Layer 2 of a small transformer language model trained on English Wikipedia (9 layers, counted from 0, width 128).
A neuron's activation on a vector x is squared ReLU(weights . x), where the dot is the dot product.

Input weights of the MLP neurons that the questions are about. A number n stands for n times 0.00083.
n9: -11 154 -107 -292 26 285 -48 -93 -18 -7 -98 -87 -43 -188 41 73 106 75 23 -85 19 249 -72 -49 79 15 160 68 -172 -19 22 30 22 160 83 -108 103 146 68 -124 -96 175 162 15 -64 88 -244 -159 235 71 -101 -201 77 -26 175 33 70 -181 42 -239 31 -8 -249 -63 -150 -37 57 95 180 54 -115 -142 -106 -119 11 -150 -106 -116 68 -108 71 76 -158 -26 165 114 123 -272 7 -224 209 -271 66 81 125 159 59 -70 75 48 18 -250 71 -82 52 -81 -83 -42 140 -80 146 4 212 63 -31 7 12 27 -206 16 0 195 231 31 -90 -15 -4 284
n20: 54 -18 185 94 -18 221 91 -114 -104 37 -26 -172 -320 -72 -82 116 134 22 109 -248 113 36 67 33 140 158 14 283 104 -219 -44 126 156 -44 -262 -52 -173 130 -231 69 0 -54 -78 -217 -28 -144 27 -110 -53 -119 42 34 34 208 -124 -99 -143 -245 -177 -287 204 102 41 -73 -52 26 -214 227 -312 -84 0 -107 -11 -49 89 4 94 -101 71 53 37 -119 4 -141 -49 58 33 26 -85 -18 -174 -47 55 -14 79 55 101 29 -33 33 22 37 90 8 161 111 -56 52 -98 97 58 -319 4 51 -27 126 131 -60 175 -16 284 125 -90 49 -27 29 -178 -73
n25: -147 -50 80 16 70 -262 31 -210 224 109 -4 288 49 140 -283 58 -96 -44 -87 -158 24 38 52 161 74 58 -107 -71 -8 140 -19 8 -71 -97 -44 -270 127 -12 -158 84 171 12 28 -47 -67 96 -77 66 -186 -412 16 87 44 -114 8 164 128 291 99 204 -128 68 43 -77 251 70 187 12 -134 20 157 47 -23 -189 -15 43 -75 -19 -8 73 -98 164 -113 12 -313 -74 133 -266 8 -70 -74 155 -235 -180 103 -12 16 -162 -129 0 58 27 103 -78 -120 -178 -71 83 85 -160 111 -116 -23 216 -24 -113 -57 -164 -79 37 -104 32 -313 -144 -151 -155 64 -150
n42: -214 118 -63 -89 -208 -172 -3 0 79 13 112 7 153 40 10 -48 -175 -132 136 -189 -50 -227 -10 79 -48 0 13 85 49 106 116 -10 -42 -195 -3 29 -219 61 89 -3 -58 157 0 -13 -100 40 -108 58 -81 124 102 -20 13 20 123 78 19 17 -222 -26 17 57 119 0 -29 32 -13 177 72 195 -143 160 130 107 -95 7 109 -92 39 111 -56 -130 -77 -95 -87 -110 23 127 229 -108 -134 17 71 61 -40 -48 17 -23 -26 -6 -26 26 -114 -41 -271 -81 264 204 26 -117 0 30 117 -61 144 -183 -156 -40 3 -69 67 43 -119 77 -129 -323 10 -125
n52: -55 26 69 -157 -26 -89 203 -116 209 79 -167 262 20 108 -45 -93 -169 137 4 -93 42 -29 -141 -23 63 -101 18 -83 -264 -81 -34 -117 34 158 -141 64 -165 -202 -137 -100 56 -94 167 -82 43 335 164 -26 -19 -257 74 -160 -272 -38 77 79 19 101 -65 -252 108 -150 15 276 -87 112 203 -108 -140 284 7 -105 18 -39 -128 -30 145 15 -27 12 79 -18 -136 -4 166 24 49 79 -110 -124 30 76 -52 -74 -230 -60 300 82 45 67 149 -177 107 194 -48 105 126 -179 -63 37 -52 50 38 37 66 -19 43 -243 87 20 -193 -131 -137 -212 -55 41 166 4
n82: -110 0 -20 -135 82 61 -38 -19 118 109 -75 -12 -192 -4 -153 177 19 -32 163 -162 88 -23 8 -35 16 -121 15 150 -4 -132 -35 -8 180 -55 -127 -160 418 89 174 8 0 249 -134 -35 -175 260 -317 -135 -113 31 142 103 -32 75 -40 19 144 129 119 158 -8 304 99 -39 71 -12 450 60 161 44 -36 51 -76 36 -76 118 -278 -38 79 24 74 -152 -262 197 28 -193 -101 -27 -98 78 184 -477 54 104 103 4 29 66 133 -105 77 12 83 -37 -112 45 67 55 104 -183 33 48 195 39 249 47 28 -40 16 185 48 -104 -16 -60 139 50 -120 -39
n93: -236 -59 74 191 108 70 -122 -116 210 224 -64 8 384 -177 237 -95 4 -198 -240 104 -102 -4 118 -76 -127 -251 -149 -8 -8 20 -191 -184 4 -116 28 -32 -147 -74 -24 -188 99 289 117 -163 107 -53 -33 -119 294 -12 46 -85 -25 -16 -57 76 -119 17 -216 -24 -131 61 117 32 88 -56 12 25 -20 -12 -41 0 -172 -74 -35 89 -195 -109 -185 -264 -56 -31 124 -73 -160 181 -184 -76 -52 44 -36 64 -28 31 45 -151 -197 59 -152 8 63 -357 -123 -412 -52 -70 12 227 -103 12 114 -185 32 51 115 72 229 131 -85 46 86 -144 187 -201 -29 -147 -94 4
n103: -156 -21 48 -194 65 63 85 82 98 4 -138 -276 169 151 195 25 53 138 -33 -48 -202 142 0 -47 -27 -294 81 69 -119 -22 21 155 -94 -190 15 -68 -106 104 -65 106 -93 -135 94 93 -34 -92 37 43 -78 -25 153 -153 -115 -83 -118 111 -196 134 -4 -50 99 -29 -233 -278 -4 -79 143 228 -159 63 50 255 179 -18 -125 69 -18 -14 -199 -238 -14 -39 -141 116 33 30 215 -137 -58 -72 -25 31 -142 176 55 -61 4 7 90 -57 -239 4 -23 -299 86 11 7 124 64 -63 87 -107 50 -160 15 94 139 302 -36 -4 77 -44 26 -107 -23 18 74 199
n131: 69 -45 313 209 4 95 296 50 135 53 -154 -90 -156 164 7 115 -31 -97 -11 -74 54 -76 -47 -18 131 145 3 -25 -89 -36 46 -32 182 -89 -58 -107 62 -158 -136 167 32 -193 -258 92 -27 25 30 7 96 -157 55 -14 51 32 149 78 18 33 -83 -157 44 -273 169 -53 110 -152 22 -87 118 136 27 156 -80 190 21 -89 14 -214 82 -128 278 114 22 122 33 142 -117 -67 103 132 68 46 77 -132 22 -78 104 -63 213 -215 120 -85 19 93 -169 -70 83 90 -49 -24 266 11 -4 -186 -69 -235 -81 233 100 -161 98 33 32 146 -56 60 -76 -74
n152: 21 -98 105 -54 -177 -84 -77 -14 -104 -184 4 79 115 -29 -18 -59 10 -54 14 40 116 178 205 78 120 -106 -108 -115 -292 -76 166 -160 53 92 119 -153 62 62 -29 -174 35 -215 79 -28 -193 18 -59 214 81 154 203 -65 -77 132 149 234 18 169 -11 21 -69 -174 32 46 50 67 29 -124 18 -33 229 21 108 -7 -10 -136 -216 -59 -157 55 -14 145 -355 43 175 -123 -177 92 -114 -78 -71 -57 -136 80 130 -25 -67 63 -71 -42 14 89 101 -153 81 -121 76 -119 28 107 0 161 32 18 69 277 270 156 -64 64 47 22 -14 -25 -175 -208 149 63
n153: 121 27 -35 -3 34 -154 -80 -132 0 -57 -68 -62 -212 10 85 -137 146 113 96 144 35 3 3 -37 207 37 -23 -103 24 -24 77 254 -48 -162 -134 -112 -52 -186 10 -80 -40 -252 48 -142 39 -7 0 60 -140 48 88 151 88 -205 -222 64 -145 133 190 -83 3 -66 -96 -17 -129 -74 -104 56 -65 21 139 -129 -73 -35 92 78 76 -82 38 -266 -116 0 126 119 7 -64 176 0 -143 37 -37 -156 0 17 -169 -34 -46 -134 -27 -10 -154 -24 229 242 155 98 27 202 64 -208 57 101 -61 -57 14 47 -35 -90 157 207 -240 118 52 97 -213 151 -177 -64
n187: -114 159 11 -15 316 -61 -196 -99 0 -151 197 209 -77 140 26 15 40 4 15 256 94 -118 79 197 140 22 -155 -33 -122 106 -29 -33 -200 -66 -15 70 -75 -172 216 112 -198 197 89 -121 14 -34 -77 29 -76 26 46 -243 137 41 4 -133 -95 -76 -86 -73 -144 102 -37 157 -100 92 -109 -30 -115 -53 -79 -166 -130 235 175 -22 0 352 -82 -34 85 18 -38 11 0 -97 -70 22 222 78 222 75 98 -243 222 48 105 -91 277 59 -66 -111 -4 140 18 -115 -37 -75 -179 57 51 -11 29 -168 -57 -52 -12 204 115 -268 -72 -38 7 163 -15 -157 42 11
n191: 95 -50 -67 -22 145 -64 -75 -152 166 -134 212 -26 -129 37 26 -86 60 -73 -30 -15 -44 0 92 73 -31 98 192 110 66 -56 108 -203 25 -11 -22 47 74 -90 -81 -103 -220 -167 -88 -87 -83 -52 211 29 -357 -84 -98 -52 -41 -77 -100 239 18 -53 -137 -275 89 -11 -158 72 138 -61 -4 -190 84 34 -152 -149 -138 183 67 -124 -188 -67 -131 -82 -84 39 -30 -201 -291 206 29 -185 230 -193 -54 78 154 -53 70 36 110 262 -15 -36 126 -25 -165 -72 -151 -34 -173 -114 -14 127 -38 183 0 176 168 11 110 52 -153 65 -22 208 122 -78 49 97 82 -82
n202: 74 256 20 183 -134 119 -68 61 -138 -34 -270 -78 16 -110 -89 -140 -38 -16 -187 -79 59 -145 -206 -15 -16 -57 191 50 42 -78 30 188 54 88 -86 -96 -352 -159 155 86 221 44 120 172 103 94 44 87 -36 77 136 109 155 97 63 -65 -213 -40 -133 219 43 90 120 -103 -112 -23 176 -90 46 -174 -125 157 -71 276 11 -89 -86 -11 -12 -99 135 -67 119 -19 -193 -48 -88 81 -35 150 31 -201 15 -237 223 49 84 174 -81 -80 -103 150 4 286 -114 40 86 124 121 78 -4 -225 -34 -64 20 -123 56 353 -19 -85 90 157 -113 35 -160 -296 -43 -27
n252: 13 44 95 28 127 -32 -47 44 -167 38 -142 104 162 74 -55 176 -108 28 -241 32 91 110 -206 21 -203 89 -37 -10 -38 274 -147 131 -90 127 59 203 18 192 52 108 -75 -122 142 17 -56 4 -257 -44 -96 -114 50 94 18 256 63 96 -17 -167 -98 78 -32 -35 -10 72 3 -140 -18 -130 -235 -117 -55 24 37 -95 -40 156 -223 -231 204 32 -76 -154 14 -83 49 145 52 -155 24 -172 55 125 -173 -27 -77 -38 -123 -41 10 -160 -85 -224 196 -105 99 146 105 146 -14 120 0 -81 7 -3 127 89 7 -134 118 98 -49 56 -52 -56 -11 -41 88 -261
n257: 50 170 -135 141 -38 21 -112 55 118 -121 -143 -203 -98 -174 -35 7 -108 77 -141 -25 -60 57 4 -195 15 -10 -193 384 -157 11 7 -173 -150 -69 88 3 -106 -64 11 -122 131 18 -25 69 30 -64 -112 151 108 -178 -162 -130 236 -56 99 31 175 86 -46 72 78 234 -39 48 87 62 67 0 -24 -68 36 31 3 -28 -84 150 14 182 -66 115 -35 -98 111 -63 -18 113 17 -90 -101 21 -170 -104 31 -10 127 134 -265 -72 66 -3 96 -97 -114 -288 -241 43 14 -179 -55 -182 44 -57 -162 -103 -61 139 51 -103 -91 -102 153 96 127 -39 -98 -251 53 154
n304: -21 11 18 40 40 -67 46 75 60 -25 -178 -62 45 219 -40 114 230 -135 213 146 89 35 154 -33 38 -68 148 -29 214 30 22 -4 62 86 15 87 4 -90 11 32 -86 279 -18 75 186 -63 90 -46 0 40 68 165 22 -22 74 11 219 -164 -107 25 48 107 -325 158 116 -32 22 74 156 15 -185 -14 -85 -15 196 -22 -15 -49 -29 37 177 60 127 -58 -152 387 -79 101 123 -387 213 -35 277 39 37 -54 11 -211 -83 36 50 -76 42 -99 118 -64 -26 -139 11 -109 149 226 -155 78 -93 25 -19 -18 94 182 22 122 -22 74 -102 50 -133 282
n305: 103 -90 -75 123 -26 -144 0 102 -210 -106 -26 -303 -27 101 121 184 11 -15 -56 -239 -131 -57 48 22 50 -62 -136 148 151 -7 84 -300 176 -88 97 -110 -93 -148 -137 133 -109 119 44 66 73 -67 27 -7 30 -44 -34 56 -166 66 -34 -55 233 -57 -26 -151 -225 0 56 98 -77 -11 -34 -30 251 -61 184 -70 -190 11 -213 125 52 -7 48 0 110 39 125 -170 56 -35 -48 -18 -143 11 190 306 198 29 63 200 31 -76 121 65 87 -7 -108 -112 29 46 -15 -278 199 114 58 376 -22 -18 -8 15 252 37 -41 73 -277 188 41 11 -65 -29 116 7
n309: -160 132 108 14 -215 -66 0 -102 -24 -151 174 -125 107 14 117 -31 -66 68 -237 -66 -263 -38 86 -50 -74 -102 69 -267 57 4 -105 -106 78 243 136 78 0 -7 -46 -83 -21 41 -57 63 131 -61 -51 -101 117 117 -22 125 -117 114 68 -21 -14 62 226 97 170 -7 168 -14 265 46 90 -33 43 7 -43 21 28 105 -17 18 226 10 67 29 180 148 -98 114 -311 100 254 -159 177 110 -35 -140 28 90 61 -7 -63 14 -148 -14 3 64 -4 -137 21 -194 -64 -232 132 72 -26 -87 67 331 58 -67 33 90 -163 178 -69 -76 -54 54 -96 21 -97 282
n362: 69 107 69 157 -105 183 56 15 37 75 19 88 209 -39 45 104 -129 -65 146 35 -104 182 -46 -57 -111 -72 -55 167 15 154 -45 132 178 109 77 136 58 94 152 81 142 -91 -23 64 -54 -143 -82 -41 -129 156 67 84 -78 -293 116 15 -37 336 35 219 31 -50 134 123 -125 -11 8 -43 -87 -66 169 23 -210 -151 -62 110 -103 -11 27 132 -98 -74 -54 175 -174 -24 -151 128 148 -193 219 -121 279 -200 142 -112 170 67 144 60 224 -148 -147 -4 -120 188 -252 134 71 -125 -179 -93 19 -86 167 4 130 112 201 -32 162 8 -77 -128 -174 19 290 63
n419: -23 245 -118 10 13 -94 -83 84 56 84 -282 -38 -120 7 -278 43 -36 -171 -7 175 -117 0 -34 -299 -43 -94 76 -167 68 148 121 -57 -105 -243 65 -189 3 -332 10 -116 -151 -57 31 74 -48 55 21 104 31 95 67 -134 10 -31 -66 34 114 7 -3 63 -107 62 209 -34 37 10 38 -145 -3 157 -35 24 -13 111 -79 -51 -65 204 -116 21 0 -33 49 -7 97 -4 135 277 -58 37 -142 181 90 43 175 -37 191 -13 41 -117 151 -146 118 -82 -3 63 130 -123 63 -178 150 115 -88 60 0 17 -74 -187 -54 -124 -149 73 69 10 -57 0 156 187
n436: 67 79 251 -63 18 -189 -29 -156 64 55 -195 -22 198 11 -62 155 96 107 -111 291 -19 25 -137 -29 62 80 -157 -236 205 -217 18 -40 370 51 48 -95 75 -181 -4 61 185 -115 -103 142 -126 11 95 -58 125 66 148 -82 8 0 -194 -15 33 -106 60 -43 45 -135 233 36 147 76 97 -7 -59 -45 17 -102 -175 128 -184 -74 -45 -43 -59 -102 -136 -246 -354 99 -15 -123 73 -7 59 99 -29 -199 119 57 179 73 34 -51 -51 -65 -239 -22 -54 -100 65 -170 -148 163 69 -110 -77 45 33 195 68 -73 53 -165 22 -192 52 -247 -37 60 126 51 -67 36
n463: 44 -240 -112 69 349 -276 -92 -37 220 -15 208 -4 27 -8 68 0 -169 99 115 -90 -61 15 -76 110 -202 90 -44 174 -53 42 -4 120 -151 86 -187 -19 -126 -12 -148 -144 -116 114 -106 112 129 -15 -113 -93 -70 340 204 -50 31 114 -169 251 175 -272 84 -11 250 -19 53 104 0 -213 34 119 30 152 53 -60 136 251 -18 49 130 -73 91 -136 -26 -66 4 34 -93 55 109 -120 23 -234 -83 -24 -115 -48 73 -157 177 -123 49 -93 -86 -102 87 154 224 -19 -126 -49 45 95 278 -12 45 48 -8 -196 219 150 -30 -59 31 69 50 -119 134 7 150 -56
n484: 66 -7 -96 -33 -285 -288 -32 14 7 -130 25 -18 230 41 55 -36 -4 40 -26 -165 270 17 7 167 -88 -22 46 -62 102 -148 -54 40 171 112 15 -243 103 0 -33 50 172 11 106 72 35 226 -117 64 -71 -145 68 -81 75 95 33 11 75 251 22 -68 -181 -33 -4 -29 -47 115 184 230 62 -37 -24 116 -81 145 74 -62 117 -18 -11 37 105 -49 7 58 -252 11 -7 -166 236 -11 -170 -143 -135 75 -136 187 8 -172 297 -4 276 33 -57 -91 -140 127 -62 91 54 -84 -267 -230 29 -93 189 101 -158 -122 62 -118 144 185 73 11 117 39 181 -107

Each question shows a token from some text and the vector x that enters the MLP there. A number n stands for n times 0.013.

"s": -87 86 -200 23 -2 -12 241 102 -102 150 -105 -29 13 86 -19 -160 -38 -100 116 -7 84 109 -121 -41 249 37 54 -68 -48 100 -117 53 -109 145 -29 -157 101 -79 89 81 30 -51 172 128 78 67 -17 64 15 -14 -113 -213 -65 35 104 107 -2 45 -22 88 -1 90 115 40 -50 83 19 47 -164 -78 118 -28 -67 137 -115 -192 -38 -5 -76 18 -22 -117 151 34 93 -28 5 29 -76 -45 -84 244 38 75 -70 95 8 143 -266 54 -123 5 -64 -56 -104 2 72 -142 63 69 71 29 -1 34 -104 -16 -29 -18 -30 -85 78 -63 29 7 185 96 0 2
Which neuron fires most, and how strongly? n419, at about 8.5

"o": 41 -40 -13 -13 -131 167 -36 35 -139 -17 67 2 -99 78 17 -55 62 -60 128 40 -12 -8 119 46 11 -51 96 -147 -69 84 -88 -64 81 48 -28 108 57 107 67 76 58 79 -99 -96 -51 70 168 38 174 -92 -58 -27 130 -95 -200 -76 -31 36 -31 238 5 -29 48 4 50 67 201 56 44 -57 -35 -109 48 62 11 -119 -133 -22 -13 103 -78 -81 4 104 65 -16 33 -146 -54 -32 50 -38 176 149 39 136 158 101 -121 205 62 25 -34 117 -128 -54 173 253 46 96 -39 -300 101 -103 -131 76 -3 -18 18 8 114 -116 91 63 -63 42 -20 -109
Which neuron fires most, and how strongly? n82, at about 5.1

"ro": 44 -127 -119 69 67 19 36 -1 12 -25 73 78 -117 -20 107 -63 -89 -74 61 126 44 -141 -103 75 188 106 65 -74 39 94 -57 -60 103 48 -26 -63 -114 56 91 109 8 3 125 16 -58 87 -51 -27 91 -155 -275 -63 49 77 87 67 -44 109 -277 103 68 -122 -15 -5 51 55 180 42 20 -13 -38 -133 -41 95 1 -182 -75 -150 9 74 -83 110 65 -38 -94 15 -73 187 -94 -151 -140 53 -11 218 66 -27 -32 116 -155 98 -80 -52 183 -64 -73 78 -30 78 -103 145 -54 17 65 -131 -10 52 -60 95 134 -38 60 -124 -2 -14 111 94 19 171
Which two neurons fire most, strongest first? n93, n52

"er": -145 -167 -2 -133 -53 132 15 123 142 62 -88 15 -166 26 -81 -86 -129 -14 -58 100 -239 196 97 107 10 136 -74 -7 -100 173 44 -39 52 -34 -85 -81 96 -29 -32 19 -10 -37 -31 137 44 46 -88 58 60 126 -195 68 213 81 44 -153 -38 99 60 61 3 18 -12 -185 121 113 -42 52 -64 92 0 103 32 48 58 -109 -36 -70 11 100 -94 -32 -12 76 52 60 -218 -46 30 100 34 90 -70 -5 -41 -131 150 27 -37 87 -69 105 -86 -21 -49 -130 114 167 -67 39 74 -102 -75 -82 -82 -61 -105 -15 152 133 73 -136 7 48 61 154 -193 -72
The neuron with the highest activation: n131

"3": -54 15 -81 96 75 19 -63 177 -27 50 32 -78 88 50 -6 -253 -66 -45 11 101 -106 -23 33 -89 204 -2 59 -21 -20 67 -112 -172 -51 112 -235 -99 42 92 77 88 107 -66 222 -35 146 64 -27 -87 -99 137 -248 26 -125 141 -81 -8 30 3 -68 -84 50 -52 133 41 -41 -95 65 81 27 -26 94 4 -65 -35 133 -57 -203 26 -96 14 -60 7 146 72 54 -48 -78 -93 -40 -107 -51 -75 -52 127 81 32 -61 125 -120 27 -88 -10 28 -27 -60 -177 187 90 105 48 14 32 19 -81 50 212 -175 46 15 -97 -56 -141 37 132 55 75 -33 -45
The neuron with the highest activation: n93

"ct": 39 -195 -33 95 91 -16 105 93 -109 -15 111 -27 209 170 82 -72 112 42 62 -8 -19 -52 134 223 154 35 -25 -107 10 -16 -81 -115 -15 72 -167 83 -66 101 -95 4 194 133 -5 72 -37 1 -120 -82 28 104 -36 -129 -97 109 0 -21 13 -186 142 85 -89 -10 101 -90 78 39 -85 20 -21 -9 -22 -112 28 86 -59 -92 97 134 -84 4 -198 85 -95 66 69 143 28 -15 -67 -169 84 33 140 82 120 -74 -101 67 24 -73 -64 -57 29 -125 87 9 102 -99 246 134 139 -194 -32 -44 -3 56 26 21 95 81 -103 73 143 30 10 117 123 6
Which neuron fires most, and how strongly? n463, at about 11

"ir": 39 -140 -15 134 -41 -74 192 3 -7 -262 -62 19 -6 27 132 -109 -78 -129 -58 69 72 60 -122 53 143 218 24 -24 13 126 -88 169 -76 -4 -38 46 127 94 -86 21 -6 -169 158 118 -37 94 -37 -122 -45 -33 30 -79 30 186 -60 -17 68 47 -34 31 91 -47 53 -123 3 167 -157 48 -43 -54 29 -119 -109 248 127 -41 47 -76 -36 -2 -94 77 -57 20 -52 52 -96 -223 -43 -58 85 61 66 -22 -8 249 -10 11 -97 -4 19 12 93 -59 148 -61 91 4 45 42 140 -195 -132 68 -65 -78 -12 12 59 63 -68 -63 -20 -108 -7 86 -113 -88
The neuron with the highest activation: n252

"t": 22 -91 36 -79 -5 94 86 -43 -178 -58 193 -90 -39 -40 -85 -239 -158 70 -31 34 -114 36 110 98 -60 -41 34 -62 16 86 -87 -12 -126 -125 -133 52 58 49 -68 105 80 -105 -29 146 26 -32 94 60 153 37 -146 9 39 104 -7 -45 66 103 -52 60 -56 57 119 185 -68 -34 245 131 -76 -132 8 -98 -38 78 18 -107 41 99 85 -28 -87 73 -200 -13 112 -14 -14 52 -147 35 -158 -18 44 -52 130 -34 -91 7 -71 115 159 -92 113 167 -123 40 44 -9 67 65 -16 34 -263 -48 -125 -119 -114 -153 45 -160 -21 -31 86 -42 16 -104 -96 9
The neuron with the highest activation: n257

" t": -113 -47 -181 56 -217 50 55 165 -104 -90 191 -156 -18 83 -103 -137 -124 -87 -116 55 -188 97 45 109 13 -68 18 -164 -125 166 -133 -57 63 107 -2 -84 15 20 -141 32 74 -109 146 8 4 -133 101 -92 -83 59 -166 10 22 84 -12 -35 112 -16 45 -48 24 -82 94 50 116 165 134 73 3 -88 12 -71 66 96 7 28 -13 -54 -119 72 -66 -67 -46 177 -27 56 43 31 -148 80 -182 -34 134 66 -71 42 66 14 58 110 44 -43 38 -31 -126 42 72 40 23 190 -26 -137 -59 -82 -107 -110 -145 16 123 39 58 -88 44 176 -64 15 -130 5
Which neuron fires most, and how strongly? n309, at about 12

"ed": -26 -6 -102 86 -30 2 -34 139 -102 -147 -38 -26 114 219 -1 -53 -71 47 177 12 49 18 -27 174 159 107 -136 -174 -51 151 10 -228 20 97 -134 -136 10 27 -97 91 3 -70 208 118 107 -52 -112 -25 77 -22 -102 -53 68 126 -73 55 16 -52 -1 26 55 131 -160 -82 35 44 -5 175 -174 -56 -18 -191 60 71 14 -60 -11 -29 -63 32 -82 -41 71 -1 46 93 17 23 -227 -71 127 49 -85 43 36 -110 29 175 -178 -13 -71 -63 9 -34 -76 39 103 -214 -20 99 -24 0 -152 -38 -64 30 -102 174 -82 7 -24 29 78 146 52 144 21 53
The neuron with the highest activation: n304

"il": 52 -95 -76 -24 211 29 19 57 75 -205 -3 -70 109 -6 89 -23 -119 86 -65 -84 139 12 -94 60 125 -21 -2 -251 48 127 31 37 30 116 -85 -34 -8 113 -8 10 -25 139 -87 161 4 -196 -79 110 51 -106 0 -143 81 155 -44 116 165 93 -53 -173 -63 53 -2 -200 126 70 74 184 -57 3 32 -9 50 -32 126 -64 11 49 80 97 38 129 -92 -160 -13 -26 1 -82 -66 -113 138 25 9 118 190 2 62 -162 -126 132 -15 -13 -105 77 -39 8 1 122 159 -52 26 26 -12 128 -25 -212 18 105 -39 -21 -78 -19 -169 62 -66 120 -50 23
Which neuron fires most, and how strongly? n25, at about 11

"ar": 50 -152 111 16 30 110 104 89 -14 11 -81 75 -51 109 -105 -12 -179 -20 66 39 1 -123 65 195 93 54 -36 16 -201 166 -52 36 56 9 -144 -15 104 -108 81 -6 -43 160 54 172 -81 131 186 -3 181 8 -122 -34 4 199 -16 -94 -18 29 84 -113 72 -240 197 -80 83 -34 -61 89 -65 -80 -1 74 17 266 27 -64 -6 52 -4 -15 -101 236 -143 115 15 117 -98 -43 -194 128 -79 -71 -10 6 42 -79 -55 132 119 50 -30 -21 -39 -20 -61 37 45 42 99 132 27 22 56 -31 -22 9 -129 -109 -66 21 -47 -43 -111 166 20 24 -52 67
The neuron with the highest activation: n131

"ing": -16 -16 -97 -99 64 -113 -11 130 29 -48 48 -89 115 3 142 -50 -25 14 148 -32 -98 -72 252 -89 133 -16 -22 -23 -92 2 -103 -7 62 27 -73 -31 -64 -149 -90 116 150 106 -187 93 53 -24 6 -39 6 24 -51 -95 -19 0 -94 -6 97 -12 23 -23 -47 20 61 -222 -6 15 5 -94 -150 -23 -80 -84 -152 124 35 -52 -9 126 -159 5 -96 123 87 -4 -21 -27 -15 114 -222 -67 8 -70 -14 171 23 -35 72 147 -216 43 -104 -91 -41 -112 55 191 148 -18 89 106 212 -24 35 -86 -72 83 -102 120 156 -136 -166 -83 -64 111 -18 148 8 -1
Which two neurons fire most, strongest first? n103, n419

"e": 75 -54 -16 -7 66 -84 -34 128 87 -179 55 -48 48 142 -9 -200 -10 61 159 76 6 -74 61 111 111 -54 25 -24 153 261 -9 -32 25 138 6 102 141 -1 76 220 98 -20 78 49 85 133 -13 -117 4 -54 -162 -9 -17 -16 -58 105 88 154 15 -104 85 -121 169 -55 158 -25 -53 -35 -38 -136 -30 -98 -91 75 18 -136 27 -201 87 -66 -106 -77 102 129 125 -126 48 -1 -18 -72 43 79 144 58 -57 58 22 199 -64 -50 -172 -91 -219 -69 -43 56 14 -45 46 24 90 8 -30 -165 29 -7 -55 1 3 -111 165 -119 63 44 75 43 -54 103
The neuron with the highest activation: n436

" P": 91 30 -163 63 -139 -101 146 188 -4 -10 32 -53 -10 8 -29 -41 -45 15 0 144 -148 -38 -74 187 73 -101 -38 40 -97 205 -138 -142 52 96 -70 84 160 99 -118 96 -37 -39 69 -38 -40 60 142 4 -3 97 -268 77 -5 -41 35 -93 -7 -42 -69 -52 17 -102 29 -17 117 37 126 75 4 -137 -59 -54 -13 111 81 -140 -32 -65 -104 -2 -137 -61 -3 126 -76 -45 56 -28 -223 23 -51 50 205 127 110 8 97 49 -86 167 -80 -38 65 -23 -91 -18 131 88 35 181 16 -5 -187 -17 -240 35 -113 -30 78 17 -15 -88 69 150 -56 12 -27 -124
Which two neurons fire most, strongest first? n305, n436

"id": -58 -88 -119 70 -6 -103 -36 72 18 -121 57 -100 110 28 42 -133 28 -21 15 69 106 -80 -105 102 101 51 -98 -90 -36 153 -76 -7 -26 253 -133 89 43 48 9 94 -47 -139 152 120 60 -32 -54 -181 -42 -60 -163 16 38 115 106 98 -50 -65 -227 65 45 -140 42 -53 26 -126 -212 117 -44 -11 25 -119 39 47 36 49 -67 -169 53 10 -176 -2 132 -19 50 22 21 -28 -174 -147 1 66 -8 90 -208 -58 51 215 67 57 -205 58 -27 -64 62 200 43 -43 6 138 -19 -44 52 -69 75 -29 -55 112 147 -49 -53 51 133 223 -15 139 52 -60
The neuron with the highest activation: n252

"w": 70 -112 -39 -55 94 109 -91 185 -59 -66 -20 -64 -8 75 22 -3 -93 -66 -71 35 -12 -54 -134 136 63 -19 214 -173 -190 -41 -97 -35 53 -18 -79 -43 -72 68 -16 11 233 65 172 96 120 47 139 -31 13 -73 -243 50 85 6 -83 57 50 65 -73 59 -80 3 -2 157 82 -3 186 116 -35 -82 -26 -67 30 41 -98 -204 -38 22 -55 -77 -138 94 50 117 -70 151 77 -45 10 97 -203 21 183 72 10 131 -63 156 -2 152 77 -27 119 53 -128 37 63 101 50 51 5 -119 -73 -84 54 -71 -58 -25 150 -57 -48 -98 55 -36 -31 13 -227 -111
The neuron with the highest activation: n202

"v": -2 -44 -86 -159 -3 181 28 60 -113 -106 -8 -206 -135 -186 -137 -26 -75 -54 66 69 -133 -39 -201 92 -11 -91 42 -111 -120 60 -94 -42 126 279 -75 29 5 148 -91 57 28 134 22 243 -78 -1 136 19 -22 116 5 -46 -5 -89 8 12 -42 -28 -46 -114 -10 -39 -36 116 81 93 19 182 35 -34 -4 -83 80 84 45 -26 65 2 -11 25 -40 192 42 -72 -42 -39 1 -89 -153 51 -38 -10 -138 93 -13 -29 -86 168 91 112 -103 101 4 53 -44 16 220 24 24 62 -25 139 -139 -98 -27 18 70 -197 16 69 192 28 14 -234 -29 3 70 16
Which three neurons fire most, strongest first? n9, n52, n152

")": -63 -156 -166 132 -33 -184 -54 90 -30 56 114 -6 -23 2 31 -181 26 72 169 141 -81 45 -28 43 161 13 -113 -49 50 297 -94 11 -27 164 -83 -88 -29 -64 158 -132 50 8 94 160 -51 19 -13 -60 56 72 -209 86 2 -56 37 -244 34 -16 -95 -21 -95 65 43 -146 44 -105 -26 -51 30 35 -8 -101 148 81 12 27 -43 -103 -47 25 -83 17 40 84 218 131 78 20 -132 -105 -58 72 -6 17 -27 154 -33 163 -103 54 -47 -44 -21 28 -193 -102 80 47 -5 23 12 50 -103 -21 56 86 -35 -5 -88 -28 -41 -218 -90 191 -11 23 -165 -48
The neuron with the highest activation: n153

"el": 48 -49 -170 43 -62 -22 -40 50 109 -171 -55 32 -63 58 162 -15 33 22 121 54 83 200 -68 58 299 72 2 -158 62 204 -121 -39 -87 85 -122 -66 25 46 49 132 30 -55 127 118 99 -67 -86 -86 140 -40 11 25 -54 20 -73 75 -14 1 -122 -43 48 12 -84 -16 211 -49 -170 45 27 -144 74 -110 57 132 98 -94 -152 -190 131 17 -40 49 -69 -27 73 156 -10 -33 -143 -141 75 8 112 276 5 115 204 121 -72 12 7 -61 77 -74 -27 49 2 -35 -64 65 65 -29 -32 6 -67 31 48 28 48 5 -3 -35 61 -47 75 78 -118 124
The neuron with the highest activation: n304